Layer 14 of a small transformer language model trained on English Wikipedia (20 layers, counted from 0, width 128). Numbers have three digits each and are written without spaces.
A neuron adds its activation times its output weights to the MLP's output. To switch it off is to set its activation to zero at one token and run the rest of the model.
A neuron's activation on a vector x is SiLU(gate . x) times (in . x), where the dot is the dot product.

Input weights of the MLP neurons that the questions are about. A number n stands for (n - 500) times 0.0011.
n42 gate: 544430418745658439402338476672448451585573400433694563466442480531424650429554336609469565791383580475786628698500615142628432706500326562367539304627461335448652432536702675693197421811614508632516407479243382605429661545451650327304579496484500534363476684429710435542639444477597536535504319338351520475536613467392687525351453553458651386528792614734640267572500330568611557547629
n84 gate: 621394333760459466452508599635274386366599458128638685279605787565538577645439724549410653383529714481442458591619777542531551423716535627585630543447663724283586302437596643540440279560488496412677406270578459455739452363372475555359410571451347089469349473528753547539551333520480351398516449552730545682712407469546484321430661606603678556601569675616718748416521635567595709401623
n91 gate: 421342443620366472357424586560531575411445591449689718564674324558639693354603541616535645589691689371614639783399572344595332248515376409375465378412341616619268500334716434542519368615375651639512339438322445315355401674221473496634340709364634485389396617478240715579534627562543323399443463492559625574315604496476372670407865617566529632372508605747474504353469537624508553398644
n226 gate: 594480538504516408312686585471286342424601336504588347454380454155574587849567373592327683553456500422542553504737614426726345512492513523462671345504752438492588405439394504199228394670597668328472617530312476532371614561462484421389456596420705326348653447361546504427616800488580622604418457462714496602375475459203612586432236092507485379496620822728570496422601526522439571625652
n239 gate: 570522538514282519493715456624322528623396422489645380521453432398433346363457435533339613632529435631521530360357457654517356380540291514610349538591711444727336568441377420389633361299680467597371477716675676402423554448489061372662463447449342405462485483447459591512444239584711323358472405608597456517357774408410417621653603311415435525391642428589238413429507492414588443727479
n285 gate: 575762541500358516497699363520538268415509199465670675362649736484587511417377749613313742568609609543463229331531458400533631473380257241438304314550802652361529256528526515542267479485555345520410565459550477558383530433229437488561340470794611331448480445702292472529459456566477567574462739459700430613492636460572361355477382548329522572412616629553489361524296446617367484465719
n313 gate: 384536729480282622310456586671421430496398376549331354527699810387600546565380389610476576402602451466654612496533194700481437217427319424565267551636455412417398730541557811432197552576615561363373331573427504343733492322356664366400470305597448473269496446633441843262508683593633414395322426181639590533613395576608662526329475374515439417425395652711598395371504349696365627622500
n347 gate: 399697379676625496507537658297555766545369437758561570195386406669610601500537595768409504789488650394555496638570383767616393525602605500461406410553611479613643767466690533334504395662725274483454367339541806594533391764891517547549500559459545186555614430714696569364496508582521500504488564644512409414283441191669697557744458372644601572738623500439652508660346456601521603405596
n367 gate: 578536243656561286348397504740475609464659488480544347694526384596516564582436547456407663500552541622393269537657279504696671468504632323420416429396347691422606409463515660563449509437427392459289441500424452304532433592513191608373364701592607430683608492267608647659709525813412614379441411624316674869221458508744636156528435475319599594716432471516340320652407727573476475476437
n399 gate: 472613442391572627454713440532458424578552452421539406610412553504456625627403463213472590625551595446541649420618500383412413426418308563467477418432249415604512464472541477341018379693464496259504471750335520395306242650672444358450475402723697447556359359341399217575515363277512345355680595279575512482524496662492590487319393720652530328695461463388466699520782345794413545555680
n410 gate: 435608706504646575280468492430486365452482402476651436735530674768508417599532483344568828434664470781603636346584465484658550596611551451731658513375740335541622479259851644401374525599674488533403483805576572464552563362629597504295529616640453454633339500431483429769458656460843443452605527538756577398413492605442588483648391384586682220533324442418516404565282261613581375681418
n419 gate: 586392521528638442377654532822511531516584422338424307523679885304562308509726593620701654403633399552759685699415236471560604612472500549667512521335468682516572417426398580540279513334614600471638483577524295288492429481575476628358302346860413492412380345473720688628345714468540431299563454363573548533463728304529528599379743562496599547504444588386566484254508513621508893419414
n434 gate: 463436433579573546349819379791493404369522614435504584716266644500410451569437630416520537719524463526443385553448535257646346265397538601466777471461667792549731504561447548315457691484456500406504558767604420305605422542654512702272617619683653380303381534569442617543742549412631233252741238283481432471297418436488416436444694268565557360587444692527562496357593572496326400255648
n42 in: 535572620466474120679625509648402615306607786470525700578712233721300293473621451521325460607355167453661748448457741548504512618673338472464764660528436325457643386591524398559454405588470530435252557567462257568406433459301474583517718631339437311734627368619526513554467439373733479368574455085488419600443732448413500704466474628523564393601614429421529551214491523636916646282636
n84 in: 638209469567397390626229504500816341319797530376609513390432513610608472764295402652253408583466599410395543547496500400448210382631293512452542686194601522530602517336245639617533482558556458409560570388640402681440492350403539373696465390618446672649430660316574557473337561555015299242644414721573730262478618631474593269559616671363604393614369685471307449582594527396303628496467
n91 in: 414436281512533521507425439570572411692315364716472468593611425665298667656516593629593730712690304597462343292702539351477632600620329409443297618248649309525377413812576572532674449607455347488557735581391342532557445427496463413206607388428484481622210679628504416547679352685560708669688473419373561690450446360666548664544508621388683609654625307551582420409276702618378471626198
n226 in: 328704593540486607404180608596456990695226313356699580809600413674573504232306603389634681720509708541525509550464408665429526398784415161475535402428429495705346358650588673570404391460275607632482690590580603642469645291663495569535447539367474332589335643521528705348539372478571293638513195396423765767565624454408549562719387722552407651560536337692405584313495339524680616164500
n239 in: 508678360618545690500471564554513514337692511305359411543215331437477608628408332615526573239247660401500378590556653523584758552271764503560677644548444535435496534538560448625449571548395500409380450571470545574560482329640718316394582393608599525454182725493362601349712584589444349533587407326418642324612323556737463544440756485523535388458474279321363456230571468378402554620576
n285 in: 642465682631386254469481551420393597450262583664558678616331516643694718400355459515247456742589609393441631704240496269652690527385389380423699524391276743607264428453405295412489537611402620453500468385392477138523439359415559488538486407454473395401452431519476504351578413430400543376285466463526562690456476504436288500512273669757299462696550355663260492540453364592516629519692
n313 in: 421474590735496858481382391628248277496448614548679358620162327534786548417496618393625442585500805611414421691517458633420248530504532536370640334737457265382595655807447573542686700809691586346392411609586336577621458471625656602606472281397563629684602577330438670523736438401637461569529608605398236508567677621549526482517322487809602279722346634496479564671552212582413760435458
n347 in: 366614872395504505682703411550410479430620581571531399754519423745352587226392482531385432659474295504679536336337483699685648517570370759562465706746592328545472378334690623565327905569553557482518587347675381657650534613431615618452315521268487492342509181344351518303492635500684686645697576584333509715650491269595566706531518846386500398332298747504866600518460631508749463354474
n367 in: 543276393496500407340554251596700529698667695342584432349315570513039687573596406492534469412343437531363439582415367465417610335479635711400391420541496531465967714340468568617471307625564310366453460572369577664449329484597333295471578316614475672661347380214574500464623439580437620636376300798451713712360356401639614437636556438405753549741445403122451618669680568504431482594533
n399 in: 762403168539548378528454219143542598430500636433605234598492298590484427361454393465661431295343390532582416318775565516540410290636753295478612263344441496273639391348448516581731504438543562744441565384414445298642419422679484351708353590558481307585500478654439418412756432352621583539542278475399469312379613500444625542633500435616400348605363370500534582444449571664670488429340
n410 in: 474441261462432610485342368517601549609468586645303534711531369681522563495442571437564666477631555574095643577403732552496390521324674710392759526536496522664491148491659555683541742571453626530543526773601644433636434310456560626504558687378508431304643699407426795329504750374311381306673500361597411691736670528621508464525521452329460439313588416376881194673781311358564438517582
n419 in: 488589651446480496626500520263625636473461456397321351319608440523652728219527660312504703688508431432411508745524607536452594656535500434496585410441757448580316588616574769531212388542259523592488662372340704566437561612594658419508425425566327530370376452391230300529466732336414441445401229201463241465561536441560566726629342415630459436585473614389826302396425650582397638571447
n434 in: 666722249548468355493158577520698339460653712661544568469632409659508391547492282647372608557528586412496774565532574426268565436750618362730382433448241389716136389545534472708504470563428683655540703373341420750741449340384536381484453627556590562670402556546541388793331724420440548416496477585557376583636471448672520257692468607550319558562783537641562504508585589427552554484349

Output weights of the MLP neurons that the questions are about. A number n stands for (n - 500) times 0.0013.
n42: 504626516588515404759477491555478419309706423515462451595407496524419623476378385648540531523473539630464446473484604410307692232400336539411387597524301343515559519426432628539337744279541483449668563429407419500466161679377329636467423419251440268435488437582716449774563613543623584809472531376393403375535370596415532722706302366417229741466438585133450762564384348395580460579757
n84: 489450370159429557365782474356460672392656469526459628570606395384455583468601496448492450186390279609535447571418492431519442470276629211611366397394574452591419537331500614637496592306665479480569642484394436688670339496508534453377712300496377508473803624979418488477333496458424615573496696652426603267249574349330299536393484515622465515385542383511568531579418407477429144589564
n91: 603430338436518395393655634380359411442552699500468658522540403511696337496636395450298567471500381533526686543616373279593541384432297463430592584560425260595378468539475421541368343398247628659279489508420627386386596555682471711729542435629565631321526519430512524504657504427664378356778460445898529393314417714551541240341676504625361595599446667653562360641379468445471728258464
n226: 638443477481659515306381448754580483520482506541518583515459559400671616602673415339414481651594668623515658171512362734603272452581302590628568572302380238597626638587719477479368530477452402262614458614608417473281519462590533709589385306500520275416458546361496484338396660462616532409511519657581655659023288280448489394522408300440450575234642388478455504480531563444456360443493
n239: 684598664712409424527526439554388687612532829698637458378596477605385480375458470558417655578622483431612620480388345497500386306617466414663284537404596669462342378707351579665467600424519627338674527389612497664474400493563399394557633484487455553225741567430706362510480614490553761564331536639582473680454702427385446517558384510756377277571503619593437567465503555543562472514566
n285: 678598493452309518631592351482590417425336541454479175745385578595514418331560607623466449468493387457570346486397489341405500624444622608651572561392622676642347542637524519682554543335433492576359369240446417573353471457643373389609825674222627604792580642219311480537599496540382504337675653518574583525762602568397496470587419532396633702388646343643557290646659454532546526522511
n313: 414704504536390546692386584279377330415500443419481394453357238594370431266542454357367590527635598320457523568781308500649285286428598465372543461137309685459398552382737643413604519419536534520566699421400342558489481500677557635663402538648448311603636818451587530472630544639423567699273427670437539547569257366523559468642350607793599415568442239346411718544456504554405484476217
n347: 347708413634632590532414767464458361405203493390523446203662461407437484574272730508644592484276572430641646407524504421484460543688574567397587524390788459599468557688569195504603472638574491510496348445598691556719302448739496695300579629853406461494639580504547448528815496369571474524336433662245520488567500684426637187546468297399435682446653693543555456488691539626256639488348
n367: 260553464562355647427374656504654496492508138492335416699137516585441397517343820539662613602504338492484376335177583548780319559331211500516600484681278679696443535475469586478832536484542491474472661668742399460508428300286469566410525397572400647595428593559402731492427463516325362601488615301574448392620682611571602483693475749479385528388524417305444419512525570368833720354484
n399: 303489400228388546471507545423610524459656376621493395427532532387744404712304317615467681472294420518485461454244514615279486560419591550590468439581328407411533579557538283625307396596324457528540489581557361712292633615525412544766605302550392472545353457500374399438372426432344454464634507532507550629692519550422638452648471676389573428628560660585617460218827290464486748522394
n410: 477543418572393457354415702504560599443611474380542467373383431444407515516378442550345302389383349415408531546556597249496429365536544410273406477673528610567769508224849508526563430391440351531095390525683553472618731629252523508588652392347472481587669437475274764556540508719690437409385585691356539441656347411446337577749720419513677477360554349667364347480239519157496605353438
n419: 530649510437547480600503426490592616539529596317691554632667430615510459735580446563493330456500438696479493399510632678690552402331619698391462374500489656575579447529503458496415729384404374617693180673490586497606356466412470525334288335579596598400637628594507515476632496497419621369542625551584586603255485490517698400302472527391693466301321636486408703465605440456487270746399
n434: 261507626621345507385576394297440698689517506226287210493511605313624544531471507600730414616474721515496511478575452411287541388675403614647647629602602531634552574453504606558677673658289624573404389627511527437629386640631312477333581249341737379186467478473457584379616477636471536429642569339353474504430744339573481439546466416190594533539493562493240730408530604430514347444445

Each question names a token from some text and the token that comes next. It shows the vector x that enters the MLP there. A number n stands for (n - 500) times 0.016.

Then comes g, the gradient of the next token's log-probability with respect to the MLP's output, scaled to length 1. A neuron's effect is roughly proportional to its activation times (output weights . g). A number n stands for (n - 500) times 0.00075.

"m", then "iss"
x: 392460643270510381725624570450615551444495463490347517466403516580523237549657480595513559474404288395306591566550515524558615486544602598641527444498630552373435558546418387557442261495592445352445400558548416523549626650385692448614554623357706476603460393470538478535476573348471471699589597501603434383647438720566411582537566506316480410463573543313522529510677428359414525432593
g: 442624568544650405507438517522448483260535502729587291422578411380407467412276578461529478799469603524343441455407629316608382588355610527577613393607708438569659468331509106332463466431499666467469652545413395434484373634484717609639532406623569336574655400649586693490567497619359413515415658614362392507748297557378454487364377602500511372468371455502368310687418437520308573500644
Switching off which neuron hurts the next token most? n226

"ived", then " on"
x: 577416448443423366657604489518382487441674554684495593410519369609557571492409634291550488386374480783626565454409441340395368552365594469434607457470711316429315340455374475651517426585561676552713631697499581516471504275571460573525432490737472427505624568226619550714432780233722686411474658480468326439503630522450568476383348580335358444379498547498542392520538387366467578432561
g: 476291248327403228445331490536587654661571483688423411570623556303392395640148516555271404427445382554566540238470543336302541578563329516443569641527440454327599621580615425441509672407534401621516442404456705496433373417494456522650501419544238467514393488490594585409438386612616437439311634332368623508624469638567594526350729396358595522461477395590579543488495375777505723453528
Switching off which neuron hurts the next token most? n410

" but", then " D"
x: 540454515569562439783402521620287388537535439504459317482343632574410784393280540496527641478562449482385492631391613442357531382484534579463552553365498589455320465646409400415461349548612501431588491431610623528449307391646642512297451489358477565452514462275352372575479406385568616628551522392413439402520528684445618374391402606693546650326431685508522650722586552299615604603758
g: 519514825383812611372530583461559572523494484430438548726586633415434492431526348399447554606564716563483391533801608562497336365622635384402580346505634575658628600414554636378520312438366524506528494609414458532571365660642517526617310465708482334487602535447363654555606602530647472470325526387428630396401497316697828558541322274659541480447501513532602631364355367501521417598240
Switching off which neuron hurts the next token most? n399

"4", then " s"
x: 513649446408225586535470591571536453467554401580561638426521366360599704485542534434163385547484343598390499300512377690479488727306497463425295626534521461595489380458476510667552404553426553356560525504573427714490645492462433569550391624305420467468644480519544420546551340378715636604390372527456450639549369447418553549284539528544487520527505414578367531658321585441542467583494
g: 484517528457564151652232511581518398458349488414488462263393591400522450533568648490664453308499505624485610391418459463593589549436412430392590581538526457624452472426240495518520096669524479494248422608662483287518519613313432620448145547506624573436468295538606476407465673389549371498733596640518337386435342476578457513455685607420411756389526546267527578621586369434454525566547
Switching off which neuron hurts the next token most? n239

" was", then " a"
x: 729498443562277401783410522418590603486590633726515478606491466554618441369366538490526377500593568587642629534265390505459512557304626500446490193572563551428474696499507721416331482767375629495732345475678576427344435531386551565555469543421642437335574550325617356646465595172404689364549575700500214537476613571405505558299730626429634556572446825348544619618673497253482471294678
g: 443559527349477759658541332309496483542463422529363707432605520853407543358521366660675442445528419305463578427290607633522233600474484499403568384469459427418443506598567747353690701544527522528548303706524327476311493660557592358497648345702328572564545438391520309566779448643523512455395640517612284393293543505564541533468375547501282409457465453598611611477498453421294424521420
Switching off which neuron hurts the next token most? n91

"-", then "C"
x: 540641561514378507635399628563538334533432520368483729324521568589527348543571425472495480617537590595747612494331555513436397557667671572556644611500491530553397652522354348617601666240448829656602468454548477413484485482485333613527703528394424516468667328627641534577548502536523499318720500459460472308545455633386423618585527654558310568519489573353511479415462463402526383563412
g: 538528550555417616511460438329469606537253442564611512270719600740433445804432293662544770656501523673356551634537424604544525547495453399470315473487353655576709411464480599412445577582546540628575408510431274384520412686441482587548443443528647441500810753365557682579541491294342415467451471357469694499419460443585687514400413666389333480496307464475495292352657422357576320480394
Which neuron, switched off, raises the next token's probability most? n419

"32", then "-y"
x: 377338591328663493669546455555656679432555420482586492521478554461501452597441538512435725645313357460357504473393488580378403622415458626515508524524569455291542514498449389485486372531498542486461549420575509460481495487537422512500497571440608451487446717646333308545503483345616597493496442389499628610523468391410513581282372500409350479441587474464579660441494295283594503343657
g: 474665591426537275434485475492533471575452518373415418492489436669424457379262459673486381771488520618464605480659673631525423611588507565770792389610474317474420514328600568530548424602485455533224507534564335774541574561582361303667357614426477545497216566295409527386824487547499515571554369668416529487304615509519474593576634466320482493340466385503372326297430300530679397494445
Which neuron, switched off, raises the next token's probability most? n434

" A", then "uck"
x: 592516376535427499773468437475745612579540530378576424663437485398460611543597563622539327386423550372484495385535454455500308270487643580557453642624431546415475630472313299598469569474403545596445424642575501564475503543389582500637647509261530377554477507327353557443524511443643489473521527471366577431505512587479407474578542569545172523469575485377388475586482490183636526441472
g: 517724438475643606504581483463401419664567491603514288346468389426612308639335383308402583395497603520535490427865482325531515419566719690685659448343578682408308622622530269528504563343537552453620461395329576370414528309184621460486594482474455515535681117301515506616382664518478540716418565484621537428561480362564465407469660543373499411627476414513528514440635548606547667446547
Switching off which neuron hurts the next token most? n239

" of", then " Al"
x: 553367643334887529696381535562539513563642385490528588452556486514570592588641577315705518617469457479572544420467515472352599580429476375280550466437524509418347653691493596354335523401461602549604375557471381627438436578492666490505096609637603541644474524527483409504509590411613432553485541536504382373331474617519616609435496467567267528339554718276429617490512441432453561399423
g: 575627452621399155518450688447556552436455553269502483404588320537574413708441335428490509440467464476467507569282481417500447389482563525453365553469391595550681697369472529566611400276432623497463478596529390566642500261513588553615537501728457236494836519567472344414272478784337593659611516394615382447444419453591450434378558298463759442572381280580659654564534395478569664347323
Switching off which neuron hurts the next token most? n419

"–", then "19"
x: 473574544516571433857467571553708436605479446635447618659621434409435617414480570671481539585401284777761506492427692360419647641428546491676516685407527498307680475527386449626430515491384613536294570359383539544632601432523349573425943581433629517498482470509415538664537459463540564491501543572468437501585348363510601580516406532481307444444513564532358552432516618389446530466540
g: 431495526379386340559493502443685482434470484856509532495493513620644499317614505592453418619367533649592562500353383526490705558522512459400531557455371450476621568546509330595466587315434520538670498355664237400611214669585596506358421551564435440529525588621749520437356602259544576565601577355527216346631265625716754483690618476341349510385457532480466779461419510272516527418363
Switching off which neuron hurts the next token most? n42

" M", then "ill"
x: 446388519327402344670715492371663410480500557504421641474505491538495217554533505480485619456452280228277472405518505436379497521350506559622446305466597534381541535456347452511364401366618525407501478479441534557533470676546650499537644505511497450625590498474450567533595550323693522497508592447552396359624507646381362512574497447491269370333630616358509390597610480375481544575628
g: 391656544575622422554558334775551654539691553540536412393427656784478461345591543318631508487401496615342589503587467425348616404221429628461416491479432623182441734473569536574358559391372607521450464450333516673656499334427402510646558513363347277537636380527505566614421373572590500312473549527443445396745637495703510484328271426462756425244685668493572619510502482534411540496579
Switching off which neuron hurts the next token most? n226

"-", then " C"
x: 486316398418703517738457665512611533643588521347529419467397581652416546504494511450622665476341380430474543687471570471557531684498607461343755554436662558325470467610560541515413548289555719409498622321420496496447689440532589517542454529591618517620568721467575441564581645560563581478597514394458539355662417564482506536317490570572377512343392624309576727366494523268485574442323
g: 444685531578522828507510465412672583573373477391535548364683385653558569421507255687639458483424508415541557287619662587361623558541486500364342447645205442458786447673355793383373394323510579540686642611522447422478505657748665758547459423551516382451661510428631571465405383346468395326370457521610683531506208494596440511426472489536548437318570539553427405531574502339519388515465
Switching off which neuron hurts the next token most? n419

" O", then "ak"
x: 507672449562506594892570573481746604366448592525570370400328469564487529519492507403421368420329432279396503402331526563486467509745591544675478432472629476366671606540456320554474393579441467496593448529657716611527451558554620592523508561416497455583443464531337506492445533582545497538370603520473564441583470534527506391693415667485316505403602605350456447528514552384479566449320
g: 535611109351399301568562439587321544428560539257431575363477518737474383546507459383618575376535593548496677377529488766429742408267562676609407432546588474462536551577577221484649276619670498535597366651377271585475384612401579543499428479557412563631443455445620625602742596424448502499310496407626467461577651450593344326414578346406554328591499514536416511259544613670430331449491
Switching off which neuron hurts the next token most? n347

" \"", then "m"
x: 488525410486506503646521560667777318630524417393494540440481399600162554539464440429556499329539491122482685542067590372341546671462639493368564670487652579366410493357472502761684479534419591322357443376533579659594535614589653654570550533331679433400433624513346368591369485361648435279625448507477202366646343781559712380409732535691489332380507460316519477425582516360454752447437
g: 540508613500585192486432563611492518299473487532479563707397603474206526438588426466490656472635391574385843293350584666657299509631551511480689655626472451439592625351612321435647217577478445421653440611596331595525550327507495574360408600450682548560733479511544467324284548414612590652479530728518576577568424331502476600613388736445554554487505450486540582734529315529627516603655
Which neuron, switched off, raises the next token's probability most? n434

" e", then "qu"
x: 513590658489399537740208455659591420477669535511493660330568387549469579579567698336463330549363382531812515370507509600507484534284655539687506646426482641338547443489304521545655427483502558478416254429725493596399553650239446494592348406470402267542599399468375531604450334622455534462480527522529581564497519549496514407446399755520501626563497560510424544342527371323652555459452
g: 440284462223446538355613471608533521235465615337489532643420647170496527321433541421758428515609560607499308594581598618465502523555483540553610638772555355399391528506561349412575464448306627611612508427500340493593543636284481346637448433411373571542511754629403487632406531453485541387583680582547838470478470485604529484473593396600658650441437254462580582626474447175447406660544
Switching off which neuron hurts the next token most? n84

" He", then " was"
x: 565315365538391325808661484580564372492518424516480379413556362666526607422472743383549538506341403497402705408351558451419665502412623574546512528484597526403498544554519420459554433609489601435382475418696614370391533673461333440498405326470562602405415410429452451538693525545595627737420559308386467642558397570544622391487655699619377591520311768606533448908564653218570600474581
g: 466655411272456734583591436296422380717353520457479380438533207558457489489382520398701716650331378401481647378416484661437402524564550536726441738428322455531548325404472391511855436422576388445452542579619629719533372428450629513529548375478712507534541396441410552427574344799422636471346416497504571445423499474575548460519512541588381305261599343608446482687635542383635694577557
Switching off which neuron hurts the next token most? n367

",", then " M"
x: 397328543620658539754579625503697587706469440424509591460531688556438591482446570402502714452382296370663518607408497446449423618367465509188538539288465422356244503467334426496361564501626536408476439547599579554497341424535612511460540535545631573501484446296425503456642629374562634477391462500632513586702388704442683518296381509778432608327409631423653607606530423513497539495580
g: 597319565606575642413327469657650543346537497316738367643613530441527427423567492544535416636624624520505813580300546679580502479325535586468536689544629809527401557527546453519625336192434537460510579582579610541459419465282677645460668457611593347609573628541429411263571529362369732503482459523566645450729434265555593429455530627443464443485441470590339632534631360613555596444196
Switching off which neuron hurts the next token most? n419

"ter", then "g"
x: 461490484521547646772310301612853659666489550442471399567584503411400512487502185604618572476516354537324522581433476509358507495609529580607422687559427587478433415513549368480554490393430502566501245505625313463337500527442411511513638483374669517526555565439374599520623449429323445383581608521367514613492362585523488474504569437327323481355412485352437474517499577515537580357389
g: 395592337568505234456317392720504386518590516481520548558658363231488331471603499460426505555482610489446637606617570656507088481490567575548605343385468553380547494642292318409470286890356535421537582504354652671533577497677314338528332429640396469597823402732436449558514483497494450527436652453565497460443498563454270502580340578374494408543437464540468585636549426558403626631412
Which neuron, switched off, raises the next token's probability most? n367

"ions", then "\""
x: 437353462474575496739511544476380618420538504577738580323610427448513442619341500553374390429558349537477576435427383382378510479596545580504519506463551442358517398599392428575479378518451416454511541438571512575395390393514365617493424484476516682579388564348539377477373652368596444508529559628592447392679516774478490479516517419435604576350478348357651554525366447464603608401668
g: 483510554592449445388534674614604441453560474447610690751497461681733448452383522594574374576426385478604763499691535553537670539468454261530321588588198407544297426739559284448570368437394629525341337549613413442628381262326264609518466620385416338456727454566522562550569447500634577233550436471546585433565346442444589585730453499306581538598375510351416467447429506648614607517267
Which neuron, switched off, raises the next token's probability most? n84